Layer 9 of a small transformer language model trained on English Wikipedia (16 layers, counted from 0, width 128). Numbers have three digits each and are written without spaces.
Take only the direct path to the model's output, skipping the later layers: a vector added to the residual stream pushes a token's score in proportion to its dot product with that token's output vector.

Output vectors of the tokens that the questions are about. A number n stands for (n - 500) times 0.003.
" reve": 466601427322696500462502369372556445624653612297580359466546390618409364528510500520503456669454430543349743551319656547346649579673500332558526433331320378460368588504596579536627566620373504553465313702545499387529404543497484612613586392450552653760395569430513658461400454693532495482574430339346455512579526544479527651466323337478485490490445541372506507434621408455633361351851
"\\": 557594606385642432617441479561589411548548562454485449377589402509376427484435382646543451527479477346405471377371424420453447432706511572530394494606434579350390583565471429501534455554543534545448575439556492603526563537439496542630457493587549573675642512528595529561650493469496571416500517350520413646310658574541388438385455549453599485517457341512487392602588444489472443384563
" ====": 710450529424448512577482167537303494557577411319605572613407441691498325529502505686633419452586564699447477322573590817585728295777652222259377390292466513386393524534514331510704592748628558746374422507434494309414339388395575536658498502489682676842486425498623729631564454376401439435544316286345489585364574611535399525532429461301291444722697525468491628461452498099644490509514
")===": 722647540490483490527413333548405452545653380322544612315567278777628373724493365547602423388432526560580531124493492850536508251622620359359393480456653433572315473442452167866691446575512443634337556583370526383718434438343459501706505549532459383871395483451764632638405419500616672509555547250331344590549472437520531653300394459381561688440430445586579728336590509226665455445438
"opulation": 768492577159452601570421489567190497411515658729476449231569569357344402736463477753269372420387460594655589377616795383477561236664563324538569532478540543470572501601595469628729540549418565604536451669418535363560437400520280661315469411571355517508400522470290730691727636464486522785416472477270570438361521690534667490327478399564204596530448470294373397554443582427690577272668
" consid": 539406480369506494440489269433562606467527485365563443391509359669437477517501453640485476479606438512514580522357556433364529436554432517587402444356337486511409501603611460602504586448462518584461333726546526367504396521616420486687601363591599653724451487509493737480424483582442547527630509329557469501397610617523535456537511487522346520369496568526520445544520477491506445386771
"agn": 554333532266420371540465223506441812626593638519522473432569569477435420473677444542375305372541538498523781425504613451505581498464383366505436436437342394513542540534591643439508527374444540406562391680433490526478540526543600451511544572552582555504619616433606418490249423491353597476436400472539696421571429466537703764358401489485222613621392577559753300651572637585429416416533
"oph": 352467781578530441336474588334333634533512515591586502602505529373409451465434543650486406444529482424502586390481604407509451431402412452641552551395331305404604277447445482549581540540396457783571394491520497450682471664461723453850433484606679399568710481382651509419560453462431485484465207502522488412498593378596415694374435580546625393468616313545556482625528498442498454532575
" writer": 687359499606415594409491467535660703475506511393495568484521437508425317498467435553411514501546368648305827381417645547398543525532495434590583481452559470465590403362513409501422508443488570555350398625586538326519279540395478603557244391694522352555435696519504498481513485688413595606528368309473635496498598567490469601493487319472704589560423439465438578462687522536426399558605
"pite": 494632446351706521431451393508186504448475393128371193549661206717467556366572417573513271250294617615411564332287791572489612307789405612677428676429536306650593736556630388836781525675416417586292330610372527561636473351587504645641193498441452648707242402706366567613439352668499586594531381210629602414267731328579486670513321290518453720873318264380533603805755349310707466476729
"$": 519441462369492373597446464507553593621468559435476535500649426626383555489329472461443448504396580510542731360377554418526667442620491381470408562551357647541422622636443355517457484630422642432457541472551502644529494638489596552686579439258612610572435509446647554583522573545389572404380512474388463567214615642487400372560541479417386390542612400572363602521372608403514379431602
"ential": 531080560499336532263479413320363360804533501461336461436566491506480339608516373684475331499227565621572305435565550498480752583465636549716471422618379366553530606471700417551402537540335486502573322494585511581362519530531317502718173498861468614663394259370525730552439482629516537528553393411691354398416559505621480563433458647525546526582393325284518590774648633490458707439757
" | Nominated": 597569721523472429241448410580354641739400590209438466646320377499496292404594443581523453496503436643457571403442489432520604400564485319563628499355330578624457481468684437516523658533505474635499623515506496292493260506583400734618288463570564526692439627334510499486640410723375576689530608564481581407466557654389524441444327562428546559635212635492509606367489537472668425326453
"c.": 493650409634669622790489645464566749592371429529329395443497369549287377660493412508374429374480365405613584231455622559557671508522450512497583338297588544651501517534515516549466488707461457181552459647408528623553501500530364568388313541493251441582500497571766463547396525681399451802460608437311391672270530413636531376454568130415475330544582406469534501665431542527853332623629
"adelph": 535517378472382480354488424532317664678603607320546276595653366348367362844375559295352329329573406420695608335482557465490390544493439250451425474232331341421479555361407456591643674512443432602575389706352538500708588646516293501646709555564524791639543613434788678664466491487588488768621346547333491541420677374336443643376266393449454500786609432434515669625655468471523366527636
" research": 666300535390486473416526340422507794427414557523607536521523526433366332496499370747484459375321534559535658513518480578495527433435447422562498539513550690443355476557659425475457482390435451407469314527438530469391339647473492490524439517629446521418424585397411730547639488586493620663590513281320678493547658586480438399562499459519433688538529402671478586644637469440413414415694
"\" and": 418420704339594552654512510416537640639295481233354483450240315609386543602348481541630459457475438446290452578448438438294600399639495541465558617499546513686426455658384596485403481389272460566310378633612542519689315569610603383550529597607528413794251393481635539524676583786411623617518461455360606523460437450469476597464587496422535613641350528094473706533624622306667561471523
"merc": 544241633260587264462407669430344478524554449511645386457556434575618351568594428366524348611477371547507482368348533615505614585606583558536305618418361342306562576419686345688455453416503571730535320748466512587635303629694454370524550316599653497576664578479448589596517557588460566687437335355577757438364573443555510569334373322524324377599401382395641573589598589394424577517656
"urther": 607290665187641549558456353438248532458643674449429431377734293661286608503477403576519370450401431542439565348279491619485647464780403330422441537507386522518617705770637315627566518635469420566299259637576520529523470599651252745519389370661600694612518570507565946580537482540421671347535395287331554452424782398579570437400399386526334608458430496519583544602548424282452515332561
"abeth": 729491701332561511481461359644353654567519408573314299352816552588378336672392498576591344684256413538313617520383536747393343497732359418348445408422516456516700311228235478800492617540531537337450566628652503377663663637316415557719332435803412544850656395455540443446690205780644474697771448662020316297358777262506662637380270463592705639462561258378464794521521492252525340283725
"ilar": 485167384404460366490456517513280498727716331386605559418593271478238484567706516602598395523331357539452604362530680555683643521686341241599377497521318513531649490353495521573417470484383447666535329486502512385690557594593607549396517442470392524542419439576610621501545380413542493618645282363533663374318606528592866706344666459477474694712446388429519425604656457420506547311651
" Spec": 501453549410583379484425617442560376582517620467572481361503458515501448450345538623422471526580301563643518457360568507550566493564537410355440464436328373463609625466629469578584477445475544487483422475633501626668334702408464476525415430641575608492613442388522631556529594440434413623546479361347522349532673478531455426562415452477444559479486424415608546672694531384498480437635
"Spec": 483470586582606300485367625506382481573608555518613366474657539685490357704303388691436409596563296598675658218373397635489560452681397295471289538436264329388500692569560479649493566568467573529469273545483522652564474542586613526646413485436442403565493693469510402604398429404352517580581433273284551442712656341519568484519415409439430613475480539478591372660698538555555445444532
" | \"": 478545504402589507531482434652370486663406338281398542392413171409587521401551578501436533626546625375588570558536512474276498372733337237487339495674441564554494605560542435604556676470534608579549574761518501310645222442363643758785322516542665585687447449583583459532521490551547557578411487528534512594508638494645501335380488463515568522541367348300436562476594358413367363458431
"...": 517473600483578436461499567487570404467457513546467446494433348404350617468450483549512432722543557358650482515496535428327537450581558569575518485645370548520403455684462559596491450510489479444363533622461507420410352430446624760579425615582477488628306502672723445561569422640387546685534407563396429630425542462434428453566535511432504454581396347344426595455622381543540458450477
" Week": 657540675392510423503474671438550369404461649260549584621611244533478487433505418600613459514355602676384697375397496623381496417437632357389356736342417412532597476430717405487603531346488386486348622388598505275524576579490341601642518436506446404616524573431558503524673479490475609513601355586578482517508596454522360286532430536586475532562401445447611633537370550703529512484428
" Coordinates": 458516421307720511588374421627339570453552636594257465380532580559469302621376443751447358403378632548494499442558545655474561442685571379244575508407503527518397598541642471553487518534498630452422478569453557649481395437447477590409589421537378734566481580425534537536706619476460500779444574475300499485350565414573466420581446520662314623575473393437432401625408534326545477355595
"ularly": 791310615453362536638486457289471517476535401296222256615345439734299448569650238512567316300297458641407660410433433623504708326374529400425456559516340565534416703621519172611640492592549320383508247704579559469615551345410540500659255529626591484737547440535384672552785530834454587584406565595537686541570619302567613428454511566551585619470534318516644575610537532397393360216612
"book": 403356592470431599230500613558589527338413690605421554365667524591402430459651622675450403578480403714498733389550655322385614686660543551444112570431447463188651437590815477454438537565432310579486317466170512627533315656435445639525271502667426486661330608458609686608617484776290533799583604343451389636560517683387552298346597556347316535568267448415509668323551550367543454410459
"]": 702498653442467397411495525446349629481555480642386506361284283513592421549333341458443444419533581308373756505459513271460559410445665502545515405488607535706323517554488442508709488432498487370533287459446500661522439435600671445658569648506578789754371442664795556505528307575431410572667602515417487583328345623365450472435354571467600559630445413494470633552621633384751365314337

Output weights of attention head 1. The head adds the sum of these rows, row i times number i of z. A number n stands for (n - 500) times 0.00064.
o0: 212405708531356334405297408389464552402647298368610650591482408480330241650622634573705546343564672788557506433574477435676351275541511573533670485502437777578631444516618649287597532533610497458220696432414727430199682470407604421607343524708268426299516617420320484434457458587532510563572521567344686589579593617284525641525453363407458363523431659423499624471566464503521694647338
o1: 356252714494368658437453637609460510486276620292539609645274337589589266679498423505614477445549604400496617405520632547385613754619426353469475714751441601697380472622634511467769406484482589383543377336569488449222633544424435393457753719595515676596472552375382651599656547365420413486419726483280443471459497548370195213563645742485414453324154522630463552714512473360641538382416
o2: 457477343372724533467501650539389555649628432345471637378737402409569582354624475429489558631421527470307500435500170551528618445292533538770388510534555316486548521543572650651456388525477524487453528481420511300676385710478498518808482537571764514450689504450403264532357286649374689536410526561656459530456547161438393421369394473384466533483441646557637572566585552604359435370540
o3: 411422194414438333459544655633484437476454379407313571426433311483667385242604476604553746645464678592331309361534552750900546381595556406613480560428606534379637456519583454239405510334546577715488667465461334396608538495372262463629387724507437521686606356624262377383381653678468577538544546491489549308495598426546291504535568433401373497446289803557581673691519518582449619446520
o4: 357390651534592544416434443498268550527642481609719606408613381394325522745455609417555482644551390510692406534407451280546547426408650595563312329475184510533143534608468583518584362594323534326356463492676608622348483699541693471786629443603445517484314364527605643677519498666213380560609518429588467698480501275637563376395450353450337620514543628525447432440406651536421554447563
o5: 621580346420461460448618697539812475507309517546621698609636513313420487159365489634473528442411473523330808559237455330488554497624417686671408297713483409439468548515439613415325755585511431336475420696466284469493488473391912503303440382688484389433599573390525623234351568597560514521596391431469577503489567648547466768542403224279524560599432568508595556545403466486497380600473
o6: 472475616572456444491574596476525538474480504347650549610472103492516555358566611635590606586545556572631579377575511532386406284533498600507519437555131563647580561499509649384493611412602566438512579516666504365426608623539692331567527584447476673445575392498606438569280485439523414376524398507390335653520578491458366477586420576249567378368292668605526494393415483519490380468584
o7: 496595589348362444642659419335609397592761501498531503443639491645562625496587465509626585466502364453166424453445404436519665626461469603421577558426232210532334466498636356617759556392604623281540481489699296497689571647519422426515657442503675545579583448334541384486576554266583500457574501384243395312853665338413487542516590577369440478384548538502406492553623589495375325340723
o8: 411602159571469463501400435584459548504355661481449555657513776541569339560532591508627397316485490557584514412500443581698386625435676436416487640417730438258332439384438419398510507427644530397548511543374534517481639463501241531306708703447311544563654396616363577465518489534515396762427631567616559503641600485569470468402384442680366540432668500732346405528367586375417562556553
o9: 491398598390396502594503493298452428647480517449475420496481243651403406388469349728550716499579508573564196438616550395750561447669333437579424458390209508609587467567858753266547372454574584495552559390667412473538352298452427531374505628434638557661415506465586295487585680481219545411660686453542671364586459499388385538414605635339526419633652456492582388611562639623382756498469
o10: 582589463501055386452479628522544546277340551546276514540545532308520312292720336759552703435486634590557551322716364675607531616683498343592304552476737684321382391671573240544592502425666637410484500376348622477571364450734438566383458647434625427651523494501336459464813482386621393514386608376462431512660409513386138353531405431494393506527522656589513444535608454361445702633443
o11: 417528839401602531358716418704836505435574487453301541462449733616673552473315508361409494845575576388242405453454730476230308758308461543323527556604667495549452446349423563643572433458577763326571540478529372301577630791436494519496623362557589475671540710294435527348303427363493271419234784500458439459527607425456670554518732694721617349322478410339465421583523410536560215461500
o12: 580480581591695233297569574551397464606469315584222551598141459152468498157517482488661537617626488512800431467476537232497534512373699523533459566445238474446414341642610463279485448440566618579448516594487534527515494705358728499729391427476473430422232586547427479510662479666323487511494521488598482634469585613488296522513608545534426519621533588581489567594424570664467487316500
o13: 598585504576432612425705499586563564371415597567612463534509314380504517275540406602467611495584531618653589481449593560456414364640467432574488407668271403486375482467664502572309407349563397543564489483490368417408422648566622608339463557448475418485609528639802481448427574478378592583348517472516559587498487465638362450490440418290576591433522444574478469460382534494555476456433
o14: 597684459423513481609408646471634221363286520590340498425289798468570461581440377602644643470649447638429395522568556521437502748573493303337433753436449493537384548342519271429371340297560642391558480450554385461473299428538526435398412555539444515684321388363322503558750760544482388509367584591322614255430628664503318564508704534812430495395678346450551638695584576558369558500433
o15: 264447690428678645422456309421516461464740421575548631521568496642292456381582588556388541617367424665462494365372364763631398479419414502425461507353586312213677491426596574350475438576694433701482656510486336208696634648360584499464447586534448280456541647578345356530307665421548598391336645690556540305551562400593908563610312679456512321511740461346317673402495651458703456406589
o16: 539390380520260759445449308631375742495443635463486424526639309489589418490432561452409269496496499381650767507347565363515541470613530692583730186509689522559444425458512523483635781424495445556646458544544656537517658566539425683494437519543635457703663433581705611508253353389535538578551485414466604715443570470554554489260334255404592598463261375457371327406528463493629528486495
o17: 544473463512489805365554465737431627489368392742664611461674584404509410461412698528606574535654490682398494462215595371422703876523442512646386400509410471392349427473463739530452350570580577151476566446575451335483583778481624555420560368699388457431512595426423628445253672505237382622489524200273592499465661491747397602444564202513403573373523476443413284553350426547540671740527
o18: 508398475406287550481399189434722432579411611379713498475793401487484453450284349498518471372503307571393692678474432353487675585667420616595633022468252528628576464423463491434653734626668700564448604491697449375560446465490446547443431536553479461717507326527718454393584410351623621570587601617331597656379650618574460560515564481368492433509252323269538471640646333374637450516482
o19: 634407359568246482426707469542306607578330551617426595559490692545346249429568518693360513512486241510682486455434538539608643533486469711502402333461851320477410387596342392357570688315526213632591315516483566499646400529561368401539551586551726269560442443473161601518511464430331665451700555469526496538505547610509621534364420285516350535602691553594291707559409740589523498546627
o20: 629467671523620505560495411257408417815624619445637485416664281644510518669439294616414485516547578405369241548448699532485541476348522621425393392494136313570484470534640423243366475531645609722537468453485578539447316601371440460626635534590548589635346489697653528387460415373330594498366630449623416611482393493461405414487533514443533417528505631577446470387529670579356509420556
o21: 445422414441758513535269544588385437729609517448366683352445467682625276495345439633413218487441594256464234631390421481874189384503606638519420531564595445366474408770618466042390434571413488735553415449580452558488695522487644233512730606515483698662443368539231585526358660651323302524468700630555690327383465600449801482444452556477344572401570625464507606696394609583434543483461
o22: 554482530114703407446551640604502373635616393334501589473611447509512425337715389315569357566458655269419713254517506728287652756650239545429359772803578216411608478644589613405266711708590680388520473511658579696692536586417691230400520472612628456639622654526412263326279413483387643438564297203564390544440442396558540656401354440682430502246557612580737327593564381413577343560506
o23: 494449555453410551534459533482455468527594487458684392418594134443431562596470501589489490397575619614484422470497421434455634422589519369570413549505089538503516461600696661429506455501522478505450473451462657614338359583415658602697497504628605618469455455566724580646466477434357631558460489471462547688505423539524396570598394502264456426461427486434444418421524530586374610543464
o24: 589509585678211554532569550524523508382384462706691438658759572411478439371510362758486754464475369556668304597425494420579433587433417532641365312531472311494555573516618652474457379413342384334569399579450355643430463426457632518399578661395459542293623560435517556390395579416407588283708527456486521476648468432745471443552570368405563739547792540357406325564585591331471537472514
o25: 413406343573523505559557543443489591515369581572469710432505662518458352584383520438591475519503453450534713617616403461396511777441573518381589411390877537576415397462285692455522493382706553324495481483389458529393423547440648454405665569607463608481457523481380659621435412513466427551557538421483481734399360569404611614405511488642470548438557434547373386562425389548531334554320
o26: 538567424567606559416401463641552583564241360661378542371568498343696533318313334576143622653510447435425375679511375382601433576338668610555353210470711484549471436670671425535501466593381484457430721458610267520447231674379524627612365428584703475747616439444713436358276612545330470532541783579818568645558423330441576363506545406394549745403256493264778626545500517566410471616454
o27: 454708485515730510287347563638592512562345357330383690536372533421368637331494455492628173609711476664663553426419480413459520454438526448376548393383611499520430545485433597403376809605353523310453624456490660402517477533517583426562501264566567423682438609591372377415372523491587292556638568611554436565450402542511634531449483491491418429560519567635445525438507545638610600542634
o28: 342549444686582332501383459537542533534649369423369584523374494538567617441408777349706423662451600440390454486568587452563263134384449549524726425286680598530611441312264868569512789408679416537298637585498601367546610386569409451412447505550661540305638488725432176441344359490647345399443448575622384431502287554207695526606457464729722373568607578367557596379549395461429410658644
o29: 518446596540662274340678418441632446431513569690673647570538760472533585462524511501455738585481385529421499515474440535449478398449378565481360494619468368403552451456393440493397298522527285549438423512477186376512508533517633384529429541473406194358531567534351504304483459651530504413502536490491610509539581448482603497599524461497386532503695581597427714536703593515590391563680
o30: 451442548382173345355651316476596542600675503544570577261568525521581315444264515601620750554571502484145345477363401342660673606631639572635448346557424606461498445574446513510546490591555541526292579375573203554579594606412470349409552488624545340587484345641475467275717598409612390639619555434453376686688533445610774663611586310409442329477290722306524621626454343351729305665454
o31: 637553556347634424505730567285525424408415573442550337440401398641500546309625408489485779503448541496424567447657524837337673342523440363388395593510403332411543642544569352624606253477727576705566444490488165304642348442565471445417395603466642519575518528461574460612461481566519567251373538546522536479612723409417371376595633760342565500424508507658729520499568354527614375278400
o32: 519461608588252445490710456440576602448558597493655503530481574577481538357404481695558470447455356499342523611516436292492578550325635468453612420358345410556270453404590605550730629406679441355576299533604284420470345516365537286482665609560544329368520628352767458425590332542677570465577538678390494382490663619450402648605496643512540567357548422572346658619654707405295382165766
o33: 497532352610579591444527553523492537623568394320541349481299445601352407389476388565749423490588541534409459469651558405455484489494617485299580439286566623406466515434352607426634516447545675521648616499849592442688479363543550397433580436419329486708445635586607259448345592592718225521481551430448464377422531487485579497547460661689634633347548452522558384493355433696392489279545
o34: 539738733543470572308325424605392626439291418437311482489487332512591486479540411521274408587619557614534387486390681313640659511535449504620468383483471593721639454577897449284437644606607506425486601390490742342507559596469348513617417477463519580487384521303385539636467600319365673435438565508326406175552681408342418387456648405325467516543339442401770500436530486660516736789463
o35: 560416741548503334228562457472603515610677259292567718442560325457482511375660449833545492559523390755381463429389643365325601306423298686511397469451437378554667598542449457469574510535646487458455294358493373406720338646681525245765271372521757426379230599425284383322453578485574633447600526464346433432528560450297624708499260471465549424697313464579755735595617610753450421498701
o36: 553678466431753525544399593501342443570534556444523397528413690585302540597362522403634626371407559312673355403589559600480407635370621461501406634400413475139563416543369494398555263730612638574555528444686490525639523319554488540412754476261275373349318415637480499544660442485567335372613395633678284639412666591669569473576486594744367444522733450748437257631259533296614584439433
o37: 428566319409572636661546562576501484426540671326515478525505516552450732533478623357463385536480579492462493432440542618410321296532374644267666466604701594428690519359258620429521639571359578581636545394365541496510826481585275564362613397216444731615605479662478413574260417326695381431557341625553282413465378588501668460479396573616634262579330608483382519342383498581545558677555
o38: 713510627497549461489490554383570499566556567544688453442445658574491434590414572565495684579494471345255506477533466397367505559518550560589359640515346562448337440533435371627484225606668442351526283522587255603591548445687659386359508429451518412341560351402494470427556535464575376387504410305454554405605426507487537616587566534521573501483562541537611537495535437616531394655514
o39: 567486826569678616496636372518486532461637475532356454572232447452527537451429672254339496682460503271471552521439546426387627565567426429626523619516392444514499429396616506804388414454444429697524645636713579432584398519415687643479278432743589214265551611567614400439534500607261403610302448447616495490426494438503546502502602410536548402447586415538565359272564464305551540464483
o40: 501422652518383577535496608550542511626557391536616226371526432462429439525502502663311538495351367449494585450525441495360403219562483686601468462428286451529760472416502562648495504478425462553599384373688526564691366518591725509262378593448697604515516452580716457513488525562360513543733457415656760617400518576406613708509369582427692380607559345342564424474465597548491308486408
o41: 626540412518566507351523552662499627781530421594213400453385459567435383317485401611545257516592357318616496604440532435357540568443545584507598483513312436712458413539498653425367811447652562428433481614681619538407259592261562497569547476574732656520426507563584361415437489523215523584504407430414411545277597692465435567449506355531530447365496515430347411601626527596378496407553
o42: 492403551334386474674575315370379323418562626615646506329825471588650548532633534699447684532594510446407363597501475620636457442684314524523464526469591345655680629449444543486622426437350576727454301389374448584483689423473312450593547574337401543636382552585419619499624564443749460334459208364147380400393270582586576490477497243768405717514612460391364328648678497410554545473696
o43: 664451547479547406502631386357552341470474637732670438551467801512403463519372533620510677495545364499566457612394442518431545652449549560338343503577213481501315441553535396476407275539466458383430294558380192619423620511479655424470583419433376490435378582299447627544558617585513498396570353401375669429522599576446570613664632588551451534483658464448386723597568711455506418525574
o44: 588319295630271553727614438155439587437616602316824478630677425499613387507507385475629628401347534638259662630589398492581685536624506388693559409516200415542360748454543497529477203316579316540413573553425314336490460384474401426388477715638603407327625564450524454518614459608467743589360670633548787401685433347503476442449486448308510614510451504524643666433493539404427497312359
o45: 384702302286439590417444540654467547588448585618358427440522342559404558405562347641654544493546534499625464714494367384510448452541477290451505532490396549466367471536547329528588636505645574398540773385756560611384408493568286621583485607456720696667557572598674530398622540358452499489636346659362270521578462518616412221479476263357426416403768568523391418533533347623354724608501
o46: 349372464334540726357614625655501652347504841538508641449465420540563524421627494499515627509516404450308893378555523616264396628345443397382559658545572668421495444334553448473524356507644675415630414212563226454361571730522560415419413546443493271608699555552800615490323503538467730543604595392512453450376556451598363569389229512427609454323492380577440740445707530648536296875362
o47: 374445480474300386606585708592777417309396371404371434642340529529547415345512481579771452372537430567493507488582586661542368722403560337337634426402697595420742521483612589451382444418412656435678543328560371480602225314388543576443475532527321387655521570396523305262582644567493570756528575568559652420391549641564594669446418782480656495356537367457445403596544552413645442306358
o48: 533515479479533641582434401577645344621665495334174606604489392543575603342530466276629412552642540596528383364277523420610609683359398417590648466549671384605632436402603510453567639386299700538600612522498628519590652652291269716714516319566548554556598423510498536621488607253514518694419509534354279375445548414572493412477481671425407335502352366396291351630359592724354594315585
o49: 582450700619568471524589404591595347499593385597507526691373523390431512361505498703412736576527460597590366580410480353530371466528484488493441461532372481412720540458477499439585118482326419640603455418618235427565633432418731568472360469440387388388575525524482427432499647473523439351617435637461575295564401569449696496591533750351567546651660472440425469489459573492537534393408
o50: 523318655567244404542695557435476478403549559539439489532457750479467430456650495637412699462444337484584598609716551456307462682588403426509458577657747483604610555391339440558640306489283419464507428415462348587344457493468583448524413574537645387301472615322353554520642492582481630479529462536451604354456460625375490501515637482563527544576748357366461462552609515444670362551390
o51: 413229549309473643482424348656517474423608453584422612530779421406551444681593517456524336545454604382468663593405489565387596779555292419493486608581735411421582465449663539450554574477429545394463433525494708626389459533174398619669437592748597573632595664614593671375518407445357580540531411309447468510250401464609422382327472324653339636361355378421380315650817493423343719500563
o52: 439402432621339520729658528447486678393454519727461303473443666435573528616383640297575263445519531519391514536457495491535590579444675556387578444373544602654276428550457530772504502300418517366397543797371711558569544577537473666345742375578467640571391591278515608589573412657435383787405601294567485622521595295594388558531573572629423675480256481421279374457430464403428388342622
o53: 619554420281555497442543598529480527634510527613435472349319252550436589379532403441384436665507428513634363391565385493575668273490578353585383609613312514364387594677657247580551494621330359693500523577644448604577482563682415524544421446375666445831536371488772500529650640572399496551390557520649471610486648361659456221557349662288302484475454611595360429550437526612576576287618
o54: 508629603601327330318421312578633513435667270453566370498675369538506483687581458514359726576281625448690409442346597495671535382686548580544343503680509403404614484527523517461513492623694307575470564383629509407575389393454367646542384693567664419372653453581429447417455507254459749468369574535468367475668492458395523282518470502581575464467433467572692354414564423432405501510626
o55: 651558533706322511379475529400366462385504429704423429509527906377432477508549493545429668408421328583570546412557550507444542590349431574594371305278773483474563441482447403506535582415247362416505381592336401480613492553600435557578213531530484392417393404391261555530502467603517574534707359553519735352482815420489449666552585448635561649661504332428554690500686536466555532556489
o56: 794682672422546476456688510367631507677456554386436486354404505517461620240480391577314586488527448447377578402436663300370756611599451588646476492464194387592434399516483366427120376647713544589445415421524310444697403572589617512379455321447656327518303429403655432560618551565526473573397575469578543581487640611470342634579594630337555271635337533571602519487446496550580366460449
o57: 668344678387324327420663534454432411515603375209566544516487330426477419376829500614630693502572616614441435340822553537604633335569387408500457552529750518545742398450547501553640380442443522809511464180628623275569245394617529586689320430585634271566243541459379450562624565535720460585488572307359481622569427571301397572633535335423427441638521455543445357394412416722560731292443
o58: 482456815546428614510575538335653457544440467280547673726636323456557275468522261638605506496458536443392594490562544423496669661711354399692547414672390274493602572582712537511628432394442716284504553440709345327609491362392496375322445601738589520445637787488463338268574534319346456659520653492312460356659356401335436462587841600214356400500446468622577499628529517373619605399389
o59: 401524536580589481453533459329505438542444496502513630634395770463388316391410447653627536442599372473641555558542346429571467696494691567296686380410426589503470376542398533357537597523452585403427407521488370657463713444402421442492600415387428505481492414585436373472471651463700354432623393527343536543485467637365624405549496670476531476574568577434324696519506582474601617516498
o60: 554723507442507419420323588365688686501509683474588568420507564499517657666537482405490452429645516513303437364639493553282461561292580408599445663606261489560325616457562572706364448656307356273358439504174420663110615552418513421565565444508372366496504641452629401272667495473668589595425569495670542621812242393619277402455469662276565433724558681598483479336764581448521403701454
o61: 706580360283639371438726354323607459691596588639567404348538549453424701347406632453571609537378296427382449457568427627398568671583558496416608368723309343514464552466286433700450761521735472509409513576715358426788507406303668313486582496332571539518608640554590380509517446439507397540581213562363548607378655564419503772639771498353430341405443558377441645510579383379512329546489
o62: 614589463493592606254486610660479526491447359488672405443469310344596340437577322533602429562542510445408653547595588503233386354309471517501605502449367401579452465255631377661497517459511642521550577459592474379508397579661448534480333578550592560759661496800755452199465456613499517641514348481550584622474510355648413516397458373519653548455432437590561454444639442553634505339452
o63: 394488465637415443579481496516516541562481463453240538574390747567485403573488446440532427346571569597635503549422521551536650603507520470391714546480834344569626499559367470455494634385598453586556526587262702460421473542460374544560537461649442458369359569488227582565469398531548633393520663551463375578480506628307505503452525486521430420684663519540338437545413593431596380375421

Each question shows a token from some text and the vector z that the head gathered there. A number n stands for (n - 500) times 0.0067.

" har": 412438375440565474624574437561239516425632380506639545517438562568439542568354366361474507472639571553411496509542540487605511666645502473498484441524300437620616365474479342404525436572658410
Which of these tokens does it push down most? "book"

" result": 434510631607636435616575319566453389552542409418496462489463468467501632439230534504410437519597437446579661470424403534596431552380575492394450557509430544580816507563588631529271435523541265
Which of these tokens does it push up most? "pite"

"ow": 584507600488476437552513443654444384500524466578451447500438496513517677457443567551503410330561509572525541474409387502671556330382610541561653469452476433490599486471458446588384455472514432
Which two tokens does it push up most, strongest first? " | Nominated", " | \""

" N": 595629495484527517668637532520449550423526488482594602565271445483585650457459414443429304559540574591550430566461612432590532489469362607568509500434359507475658453407466454514474509514616283
Which of these tokens does it push up most? "\\"

"-st": 412520456352501508426564526397454539482689466465593572588296415329550666538391478439453380568518581517496416589386567558506419444421555558590540507463449496571678480424570403441345618487566337
Which of these tokens does it push down most? "ential"

",": 493584583591522537595619410554426414666536549563477469488415610607695661418375478393378392577573531474569540482349518527624645520626510354575494507450431439464713389438695458516441477617480344
Which of these tokens does it push up most? "merc"

"974": 538528571542548454541549469573536466496637362525605509493467504487479662542351553434515422489573519496598541402424458487612474512354516551568455485513499534455660572521428524546380545461589351
Which of these tokens does it push up most? " | \""

" education": 472645398389580507547555596584562466573852442488661580581573481408376661663449405329324443453546696438498518470330492440569529376568643523662568523557526539541685455571503422552496587450589446
Which two tokens does it push up most, strongest first? " research", "book"

" three": 420450517652463370548540423601553468569613412662468382399525425516478579610213538484466405500565459464607458592448343628669476521328347584446611639613525416457827598502534600514309366501411454
Which of these tokens does it push up most? " | \""

"al": 471453238418528468472604568584357276568658514479440455496428505577419782685360261351388433539360603579341559568426566313684551594726584542469568550570396457598650348458511341341623611528467473
Which of these tokens does it push down most? " | \""

" chang": 497510587538634488608696487542471474490640348497557441462507589519486641602314497383434570501580724525425478467375479506568499535527524539541465406463416524652735514485402493537356492504602340
Which of these tokens does it push down most? "c."

"aw": 415527593541572351549612427489426579584548438507615429454520658501558516401399445529460420397609535602501502429491476494489596568430383573631417578473420600407735452471503452499510543527626311
Which of these tokens does it push down most? " research"

" Gr": 438576352364531585563636480476425456501659423479623626661435391338504587570418382479382398567602674510518457585477609462531458458569537522590516466515347422505584435508474292568558553589628430
Which two tokens does it push up most, strongest first? " reve", "adelph"

" proper": 437396529536455431481514400528468398485611370701491389471497386484434563570204583469500497513552446393568450541495413608712399518418389476497602539606468366452826578521537530418378467511441370
Which two tokens does it push up most, strongest first? "pite", " | \""

"ion": 513666438330509531699607424516346485530522504444525432468382485584686699637540392515459313344487691541545549364378482464587700557584582450437585539490551553416510441331392369621545487538486422
Which of these tokens does it push up most? "agn"

" as": 405485644564491571523636413523420498573632463633525592515524478447486458582278493372496614533632569451513636474391484606632545451511601399564574617599503525415670551676624447566416496590591384
Which of these tokens does it push up most? "oph"

"ird": 496393501460484433592556426565429440468529345565479435549330587518578590500240446409446417563652509488534522596512621413600498526474480527469511425514415339411680539405625501442469618494586348
Which of these tokens does it push down most? " research"

" natural": 461519457581543544565408332680547409621830518458569500438518559485526771645404505413334500546639532445533516377301557538658543530597532475539493469597548517463776423513665598510458545455574379
Which of these tokens does it push up most? "book"

" wide": 429398517449589504494542395559389386629504426409489318433409619527409642476225536448461555454574539516424574544463621498697488520598414458518429421601368353445784424465583499338367635492581309
Which of these tokens does it push down most? "abeth"

"bury": 364499377443445513458497484612461397393757504503601511498399450427488618609398500485404342463599563515548341467514533534595511523527540620659569448533385427550706311439496321483486591470679368
Which of these tokens does it push up most? "c."

" des": 475530430490648490647591457499274517493543309477620553519421568547595616470444364567529479575520526610423547459552556428527630607596435548502349440435221554582634400389467342406601511597674384
Which of these tokens does it push up most? " reve"

" a": 568585608588621472593574450543453464473598344544574454438494600620501701561291491439492553477540586422535510414457410507539516617490484515531357436467371639496687564478365447517363482482553340
Which of these tokens does it push down most? "c."

"sh": 466450328469663431651589508493166535424496303460668583495447598584520605486435299543542484506472555652387509484592540427554622597638419517459379404411141504718561341430433336342615452608734433
Which of these tokens does it push down most? "book"

"p": 535553526532607448596722398716451599527450519546484391538352571720613620456413450512422316650571536623461542486461552308660495585414462541471487467594496462404799457277569479583456583461475348
Which of these tokens does it push up most? "\\"